Layer 10 of a small transformer language model trained on English Wikipedia (16 layers, counted from 0, width 128).
A neuron adds its activation times its output weights to the MLP's output. To switch it off is to set its activation to zero at one token and run the rest of the model.

Output weights of the MLP neurons that the questions are about. A number n stands for (n - 128) times 0.0028.
n0: 129, 108, 72, 131, 157, 151, 119, 106, 151, 151, 112, 100, 115, 125, 138, 120, 140, 146, 121, 108, 100, 168, 145, 158, 143, 132, 153, 97, 120, 124, 125, 89, 124, 137, 105, 149, 92, 134, 113, 149, 127, 107, 96, 122, 150, 134, 144, 108, 104, 80, 124, 138, 125, 145, 113, 130, 95, 143, 137, 142, 121, 124, 138, 125, 150, 121, 140, 127, 118, 127, 131, 117, 93, 86, 109, 99, 107, 128, 132, 100, 122, 109, 87, 144, 142, 114, 120, 132, 154, 176, 180, 143, 146, 122, 153, 143, 93, 156, 96, 117, 159, 111, 8, 123, 143, 112, 146, 114, 133, 161, 129, 172, 128, 137, 139, 123, 147, 172, 117, 119, 148, 111, 135, 143, 155, 120, 148, 133
n116: 168, 161, 80, 116, 138, 123, 129, 143, 103, 185, 136, 96, 135, 126, 168, 124, 116, 125, 169, 94, 110, 129, 157, 134, 114, 161, 117, 130, 114, 131, 75, 107, 103, 94, 126, 62, 116, 124, 168, 72, 138, 125, 94, 117, 159, 89, 153, 135, 119, 154, 129, 131, 132, 113, 96, 118, 148, 123, 117, 136, 94, 140, 140, 141, 101, 108, 90, 138, 144, 127, 94, 110, 144, 127, 116, 99, 127, 146, 129, 142, 128, 139, 112, 112, 152, 151, 145, 148, 162, 117, 190, 97, 134, 132, 150, 131, 151, 116, 146, 143, 146, 111, 144, 165, 179, 146, 127, 93, 131, 103, 130, 118, 70, 153, 107, 116, 97, 93, 140, 127, 153, 115, 166, 132, 155, 110, 152, 86
n127: 86, 140, 78, 154, 118, 145, 119, 132, 168, 130, 102, 94, 107, 114, 143, 149, 134, 184, 119, 129, 86, 140, 118, 143, 135, 139, 120, 135, 95, 134, 167, 120, 143, 104, 116, 74, 116, 91, 121, 106, 118, 148, 90, 137, 103, 136, 163, 128, 138, 188, 117, 111, 133, 86, 103, 156, 126, 143, 148, 172, 138, 91, 157, 145, 123, 112, 123, 122, 154, 127, 161, 110, 132, 119, 134, 166, 122, 147, 130, 152, 148, 162, 64, 141, 106, 123, 116, 145, 122, 129, 151, 90, 92, 142, 160, 101, 167, 119, 116, 122, 139, 169, 81, 155, 106, 121, 131, 134, 133, 99, 146, 142, 71, 128, 87, 123, 140, 128, 125, 73, 93, 146, 147, 121, 149, 153, 125, 148
n181: 174, 101, 148, 78, 109, 154, 91, 114, 142, 61, 137, 134, 138, 151, 110, 121, 134, 97, 95, 141, 155, 97, 82, 161, 108, 157, 117, 97, 100, 161, 135, 85, 102, 140, 138, 161, 171, 131, 116, 142, 110, 121, 147, 166, 139, 136, 125, 155, 125, 111, 148, 143, 120, 165, 132, 136, 144, 128, 118, 106, 112, 148, 139, 153, 146, 140, 132, 117, 145, 103, 110, 114, 146, 96, 108, 160, 172, 139, 145, 164, 124, 151, 168, 90, 120, 123, 135, 91, 121, 98, 92, 112, 132, 138, 146, 131, 114, 81, 173, 172, 104, 113, 147, 92, 108, 110, 135, 176, 131, 113, 107, 115, 169, 151, 127, 153, 123, 150, 123, 116, 103, 162, 148, 121, 153, 128, 102, 105
n195: 122, 147, 116, 84, 107, 97, 117, 125, 123, 115, 119, 141, 141, 107, 44, 158, 143, 120, 101, 142, 141, 170, 101, 170, 88, 158, 102, 133, 151, 129, 130, 105, 89, 117, 153, 182, 91, 148, 139, 134, 95, 126, 122, 159, 147, 125, 104, 179, 122, 130, 102, 102, 124, 142, 101, 127, 154, 150, 117, 120, 124, 176, 142, 127, 148, 142, 118, 119, 195, 97, 139, 150, 120, 106, 102, 59, 90, 151, 138, 125, 131, 136, 120, 143, 134, 130, 144, 143, 123, 98, 153, 113, 105, 118, 171, 105, 147, 99, 100, 131, 156, 146, 181, 172, 127, 158, 109, 168, 128, 101, 119, 146, 171, 94, 136, 120, 119, 120, 135, 146, 141, 131, 140, 115, 127, 117, 161, 142
n220: 111, 89, 134, 119, 144, 164, 131, 144, 160, 103, 126, 140, 101, 151, 142, 100, 98, 93, 119, 146, 80, 121, 122, 140, 133, 127, 131, 124, 95, 156, 144, 156, 128, 109, 164, 141, 171, 102, 105, 164, 100, 123, 111, 109, 112, 129, 120, 125, 129, 160, 123, 145, 131, 132, 134, 134, 125, 134, 89, 128, 136, 108, 132, 151, 118, 119, 126, 126, 116, 124, 110, 143, 94, 116, 150, 142, 156, 139, 104, 139, 101, 126, 109, 93, 128, 117, 106, 88, 138, 96, 111, 151, 91, 109, 72, 125, 106, 98, 132, 99, 112, 109, 149, 90, 125, 128, 137, 184, 120, 145, 130, 126, 136, 129, 188, 131, 130, 208, 98, 88, 96, 99, 108, 106, 131, 110, 118, 132
n306: 161, 119, 119, 141, 119, 97, 119, 98, 103, 133, 81, 114, 107, 147, 142, 121, 96, 80, 108, 178, 136, 114, 157, 92, 133, 130, 138, 160, 122, 97, 152, 152, 141, 149, 129, 118, 144, 88, 131, 99, 104, 114, 99, 100, 167, 121, 98, 120, 151, 144, 109, 86, 154, 121, 137, 108, 157, 148, 115, 120, 155, 101, 140, 127, 104, 100, 129, 113, 147, 137, 144, 152, 135, 145, 143, 143, 133, 141, 111, 95, 153, 139, 123, 84, 94, 95, 132, 138, 97, 101, 115, 86, 107, 155, 146, 169, 133, 110, 91, 197, 97, 123, 122, 122, 151, 135, 140, 155, 146, 128, 112, 85, 91, 93, 141, 113, 143, 87, 102, 131, 131, 115, 133, 124, 134, 115, 109, 119

Each question names a token from some text and the token that comes next. It shows the activations a of the neurons there, in the order above. A number n stands for (n - 128) times 0.027.

Then comes g, the gradient of the next token's log-probability with respect to the MLP's output, scaled to length 1. A neuron's effect is roughly proportional to its activation times (output weights . g). A number n stands for (n - 128) times 0.0028.

"G", then "ot"
a: 129, 130, 112, 146, 114, 129, 148
g: 120, 137, 106, 106, 126, 84, 163, 133, 126, 134, 158, 96, 138, 179, 97, 133, 149, 83, 176, 112, 130, 138, 130, 204, 94, 116, 75, 146, 122, 126, 77, 138, 115, 135, 127, 149, 128, 215, 97, 150, 122, 95, 152, 111, 133, 136, 99, 173, 149, 93, 119, 196, 92, 127, 200, 148, 149, 90, 106, 149, 94, 110, 71, 149, 116, 152, 101, 176, 109, 142, 162, 152, 168, 128, 141, 128, 94, 106, 110, 108, 136, 144, 104, 163, 161, 150, 162, 188, 135, 55, 128, 152, 124, 119, 161, 115, 73, 105, 119, 66, 142, 151, 128, 138, 111, 92, 186, 84, 111, 149, 121, 111, 147, 211, 140, 131, 141, 102, 127, 158, 134, 129, 95, 126, 108, 217, 168, 166
Which neuron, switched off, raises the next token's probability most? n306

" of", then " Free"
a: 124, 129, 125, 130, 113, 114, 129
g: 164, 148, 50, 112, 122, 121, 148, 100, 100, 162, 185, 120, 190, 141, 125, 127, 122, 126, 135, 153, 107, 131, 129, 180, 56, 200, 88, 217, 122, 137, 120, 98, 64, 191, 152, 168, 106, 79, 96, 62, 145, 108, 157, 128, 138, 124, 128, 143, 99, 132, 152, 85, 127, 164, 137, 141, 159, 134, 157, 86, 140, 158, 123, 97, 99, 219, 119, 118, 109, 118, 142, 115, 155, 84, 129, 131, 113, 140, 81, 80, 111, 79, 124, 123, 83, 89, 117, 151, 73, 180, 170, 164, 111, 113, 178, 103, 134, 92, 104, 87, 144, 142, 173, 137, 150, 146, 131, 168, 141, 128, 118, 168, 94, 133, 146, 95, 116, 108, 105, 145, 137, 129, 148, 169, 136, 120, 121, 132
Which neuron, switched off, raises the next token's probability most? n195

" Don", then "'"
a: 144, 144, 135, 126, 108, 129, 101
g: 85, 147, 73, 141, 113, 174, 128, 104, 123, 135, 129, 121, 146, 166, 84, 79, 105, 56, 185, 119, 173, 153, 128, 76, 166, 171, 146, 93, 84, 83, 123, 140, 106, 92, 91, 91, 139, 88, 114, 102, 110, 130, 131, 161, 97, 112, 81, 146, 134, 145, 165, 140, 177, 70, 131, 105, 117, 113, 90, 62, 193, 107, 91, 85, 121, 114, 93, 90, 120, 174, 156, 130, 128, 90, 108, 124, 75, 152, 149, 123, 185, 145, 84, 124, 174, 109, 91, 98, 135, 144, 121, 138, 131, 98, 138, 144, 112, 115, 81, 138, 87, 178, 99, 155, 132, 153, 91, 154, 124, 100, 129, 190, 128, 101, 81, 179, 152, 180, 142, 109, 111, 86, 112, 150, 176, 151, 103, 150
Which neuron, switched off, raises the next token's probability most? n306

"ct", then "."
a: 125, 127, 111, 119, 127, 135, 129
g: 122, 153, 89, 138, 138, 77, 87, 149, 152, 117, 128, 143, 123, 113, 174, 69, 121, 137, 169, 93, 190, 87, 152, 67, 190, 111, 148, 145, 124, 140, 141, 130, 135, 167, 86, 144, 100, 140, 147, 136, 191, 116, 127, 102, 156, 151, 91, 239, 75, 131, 117, 132, 127, 84, 151, 116, 68, 87, 134, 96, 142, 127, 117, 128, 105, 108, 117, 170, 118, 119, 158, 134, 97, 178, 175, 167, 151, 105, 102, 141, 130, 101, 86, 209, 150, 124, 134, 100, 139, 96, 140, 114, 136, 131, 50, 107, 132, 137, 97, 95, 108, 114, 93, 127, 106, 178, 101, 121, 153, 107, 126, 130, 132, 114, 154, 87, 118, 108, 150, 162, 158, 194, 191, 128, 99, 110, 83, 161
Switching off which neuron hurts the next token most? n181

" G", then "RA"
a: 123, 128, 132, 131, 119, 138, 129
g: 115, 148, 126, 55, 140, 91, 130, 120, 141, 131, 113, 140, 142, 130, 69, 158, 165, 129, 125, 110, 167, 123, 110, 166, 81, 142, 102, 131, 107, 114, 123, 120, 132, 111, 151, 174, 95, 159, 191, 135, 100, 103, 168, 149, 143, 136, 189, 170, 92, 170, 145, 122, 152, 166, 58, 101, 132, 132, 120, 143, 99, 189, 112, 142, 158, 164, 99, 120, 221, 100, 179, 158, 132, 83, 103, 126, 116, 135, 123, 114, 120, 121, 157, 85, 147, 166, 149, 188, 136, 112, 138, 153, 125, 107, 165, 106, 135, 118, 134, 134, 213, 154, 177, 131, 118, 128, 69, 168, 115, 103, 141, 190, 176, 102, 169, 147, 150, 170, 170, 183, 175, 119, 159, 149, 104, 123, 178, 97
Which neuron, switched off, raises the next token's probability most? n195

" (", then "the"
a: 89, 129, 129, 137, 117, 128, 109
g: 142, 108, 119, 125, 125, 141, 118, 116, 119, 129, 150, 171, 146, 165, 119, 137, 106, 114, 191, 110, 105, 81, 104, 154, 122, 121, 127, 125, 102, 96, 143, 43, 165, 103, 88, 124, 134, 125, 141, 155, 148, 142, 158, 116, 112, 113, 99, 96, 84, 149, 122, 184, 135, 153, 139, 115, 112, 131, 150, 143, 31, 138, 141, 116, 120, 67, 119, 176, 117, 148, 124, 74, 106, 167, 171, 148, 51, 135, 119, 128, 105, 72, 137, 185, 93, 121, 148, 158, 85, 209, 167, 97, 105, 79, 174, 87, 149, 155, 141, 142, 81, 197, 134, 199, 125, 82, 67, 155, 148, 131, 151, 181, 104, 163, 129, 140, 125, 134, 150, 142, 142, 172, 156, 129, 125, 131, 107, 161
Switching off which neuron hurts the next token most? n306

" is", then " also"
a: 136, 140, 128, 128, 115, 128, 121
g: 104, 179, 126, 132, 123, 123, 157, 145, 107, 128, 165, 98, 173, 103, 82, 97, 129, 92, 124, 97, 51, 121, 99, 80, 179, 151, 146, 182, 158, 118, 125, 127, 54, 161, 88, 159, 69, 113, 117, 145, 144, 83, 139, 107, 99, 138, 186, 187, 95, 170, 147, 104, 98, 170, 124, 106, 147, 147, 133, 112, 137, 53, 130, 95, 121, 131, 184, 113, 117, 133, 147, 81, 116, 105, 132, 149, 133, 112, 78, 81, 144, 141, 181, 162, 146, 82, 172, 114, 124, 169, 150, 159, 110, 100, 160, 156, 112, 132, 83, 134, 67, 130, 131, 138, 71, 117, 150, 120, 92, 161, 106, 200, 114, 89, 100, 55, 133, 128, 142, 109, 124, 136, 106, 154, 96, 155, 156, 122
Which neuron, switched off, raises the next token's probability most? n116

"tt", then "lie"
a: 124, 128, 133, 192, 110, 131, 109
g: 106, 110, 109, 146, 147, 119, 156, 114, 89, 120, 152, 124, 115, 183, 162, 139, 133, 140, 117, 101, 181, 137, 138, 166, 152, 97, 155, 74, 137, 168, 59, 101, 109, 133, 110, 112, 91, 147, 169, 80, 119, 119, 108, 119, 161, 159, 101, 136, 168, 114, 203, 171, 145, 152, 130, 120, 88, 73, 168, 118, 110, 64, 177, 179, 115, 150, 225, 105, 116, 145, 139, 138, 145, 150, 140, 142, 141, 142, 112, 115, 65, 139, 156, 118, 68, 119, 147, 168, 111, 148, 161, 144, 105, 82, 95, 158, 134, 95, 117, 122, 81, 44, 100, 107, 158, 139, 197, 113, 107, 177, 103, 135, 143, 99, 67, 93, 128, 113, 134, 106, 102, 124, 108, 77, 145, 152, 165, 130
Switching off which neuron hurts the next token most? n195

" H", then "ang"
a: 125, 128, 125, 103, 116, 134, 129
g: 76, 93, 188, 158, 119, 132, 134, 175, 98, 127, 131, 101, 79, 190, 142, 152, 131, 127, 97, 135, 72, 121, 142, 81, 83, 53, 164, 141, 173, 93, 122, 124, 140, 157, 133, 128, 134, 108, 104, 136, 76, 142, 152, 112, 130, 93, 128, 141, 135, 133, 180, 178, 109, 139, 137, 125, 100, 155, 112, 190, 134, 154, 128, 173, 117, 78, 166, 118, 143, 149, 159, 150, 131, 134, 152, 130, 140, 120, 121, 126, 143, 79, 137, 129, 91, 156, 143, 131, 157, 121, 161, 148, 144, 121, 138, 216, 184, 211, 61, 115, 166, 149, 115, 115, 129, 195, 107, 118, 164, 194, 126, 177, 74, 125, 149, 104, 98, 128, 132, 49, 135, 88, 104, 103, 110, 151, 120, 138
Switching off which neuron hurts the next token most? n181

" amend", then "ments"
a: 81, 128, 125, 153, 103, 131, 128
g: 142, 79, 186, 159, 85, 74, 158, 136, 184, 137, 112, 96, 147, 150, 173, 159, 89, 129, 141, 125, 114, 113, 145, 109, 87, 139, 82, 145, 126, 95, 122, 132, 128, 111, 150, 138, 79, 103, 92, 117, 125, 122, 133, 88, 100, 99, 149, 84, 105, 101, 100, 117, 152, 78, 138, 206, 147, 120, 179, 143, 74, 105, 90, 197, 140, 183, 123, 108, 151, 135, 92, 146, 163, 86, 165, 144, 159, 129, 105, 132, 103, 148, 136, 176, 97, 82, 108, 129, 80, 96, 158, 86, 98, 166, 141, 127, 79, 48, 162, 102, 112, 183, 145, 175, 160, 60, 132, 81, 120, 117, 100, 152, 147, 110, 160, 107, 148, 117, 87, 145, 121, 154, 152, 81, 132, 172, 122, 120
Switching off which neuron hurts the next token most? n0

"\n", then "|"
a: 131, 74, 124, 131, 115, 167, 128
g: 108, 129, 108, 94, 112, 171, 123, 108, 148, 159, 104, 158, 192, 98, 126, 152, 133, 98, 154, 153, 108, 125, 136, 118, 91, 115, 47, 143, 147, 145, 132, 175, 108, 87, 137, 126, 81, 132, 93, 161, 128, 184, 137, 114, 40, 99, 138, 119, 99, 226, 108, 137, 109, 164, 122, 107, 152, 70, 192, 107, 151, 154, 118, 113, 90, 180, 133, 207, 131, 86, 110, 153, 85, 189, 125, 130, 144, 122, 132, 84, 72, 128, 139, 134, 162, 116, 145, 131, 146, 156, 129, 113, 153, 158, 111, 100, 92, 176, 164, 147, 134, 95, 113, 105, 99, 122, 136, 123, 166, 161, 89, 152, 154, 151, 120, 200, 127, 116, 122, 112, 151, 117, 118, 186, 181, 117, 118, 176
Switching off which neuron hurts the next token most? n116

" May", then "s"
a: 128, 168, 124, 118, 130, 131, 130
g: 141, 62, 143, 101, 141, 165, 169, 115, 132, 138, 178, 159, 77, 123, 126, 124, 150, 128, 126, 144, 137, 135, 155, 121, 128, 174, 102, 164, 91, 135, 102, 175, 106, 156, 118, 140, 144, 97, 105, 122, 76, 93, 186, 138, 135, 129, 167, 57, 163, 164, 93, 101, 160, 137, 122, 128, 161, 123, 83, 140, 81, 152, 83, 188, 114, 74, 155, 210, 135, 116, 102, 118, 117, 122, 141, 128, 139, 201, 164, 172, 133, 99, 162, 102, 166, 124, 187, 120, 133, 124, 166, 153, 119, 141, 111, 142, 159, 140, 100, 210, 140, 103, 136, 106, 83, 154, 128, 109, 110, 60, 93, 148, 146, 104, 101, 143, 201, 199, 119, 106, 108, 109, 154, 147, 161, 113, 148, 96
Switching off which neuron hurts the next token most? n116

"r", then "il"
a: 132, 242, 118, 127, 110, 128, 136
g: 209, 129, 125, 93, 120, 95, 121, 65, 151, 130, 139, 163, 140, 123, 151, 165, 119, 175, 140, 65, 153, 163, 131, 132, 111, 141, 99, 57, 147, 150, 160, 135, 138, 102, 165, 146, 107, 146, 121, 122, 86, 103, 148, 145, 87, 104, 128, 73, 128, 129, 142, 123, 106, 131, 85, 137, 150, 102, 190, 151, 154, 153, 173, 144, 123, 109, 114, 123, 127, 86, 105, 151, 103, 109, 157, 124, 99, 111, 221, 87, 95, 140, 132, 86, 94, 108, 179, 68, 161, 135, 165, 107, 116, 94, 161, 103, 136, 124, 107, 156, 157, 74, 143, 168, 104, 202, 133, 131, 94, 173, 166, 90, 131, 150, 121, 123, 132, 116, 154, 112, 126, 186, 147, 194, 39, 139, 128, 114
Switching off which neuron hurts the next token most? n116

"8", then "5"
a: 125, 129, 132, 126, 112, 135, 129
g: 82, 143, 113, 169, 84, 145, 112, 113, 95, 91, 133, 139, 123, 141, 129, 56, 133, 185, 158, 74, 100, 126, 145, 169, 101, 111, 143, 191, 99, 130, 69, 93, 165, 163, 84, 117, 181, 129, 84, 135, 140, 108, 143, 63, 115, 89, 140, 75, 87, 62, 151, 134, 132, 157, 171, 119, 178, 103, 136, 114, 115, 101, 171, 148, 101, 147, 184, 145, 111, 227, 86, 164, 132, 206, 133, 145, 128, 146, 95, 139, 134, 107, 102, 82, 127, 129, 79, 89, 117, 115, 109, 114, 117, 174, 129, 108, 184, 132, 109, 145, 82, 132, 118, 120, 126, 147, 175, 96, 105, 136, 150, 138, 143, 120, 161, 98, 170, 109, 131, 129, 101, 115, 166, 85, 116, 150, 121, 102
Switching off which neuron hurts the next token most? n195

" Bush", then " S"
a: 127, 188, 128, 125, 103, 128, 134
g: 106, 136, 163, 115, 116, 69, 100, 133, 152, 167, 146, 117, 193, 176, 156, 131, 135, 91, 155, 166, 117, 140, 161, 154, 124, 180, 118, 128, 100, 140, 76, 184, 126, 191, 160, 160, 107, 49, 110, 104, 178, 115, 130, 167, 151, 71, 154, 168, 131, 112, 118, 95, 143, 102, 97, 156, 147, 98, 107, 162, 93, 170, 129, 126, 128, 45, 130, 130, 122, 124, 110, 127, 103, 93, 121, 145, 96, 182, 160, 100, 135, 70, 167, 137, 132, 84, 113, 140, 112, 117, 77, 136, 127, 164, 134, 143, 136, 75, 181, 88, 168, 101, 142, 151, 130, 91, 90, 150, 126, 95, 149, 86, 143, 189, 163, 164, 113, 150, 183, 176, 92, 168, 115, 147, 134, 171, 138, 118
Switching off which neuron hurts the next token most? n116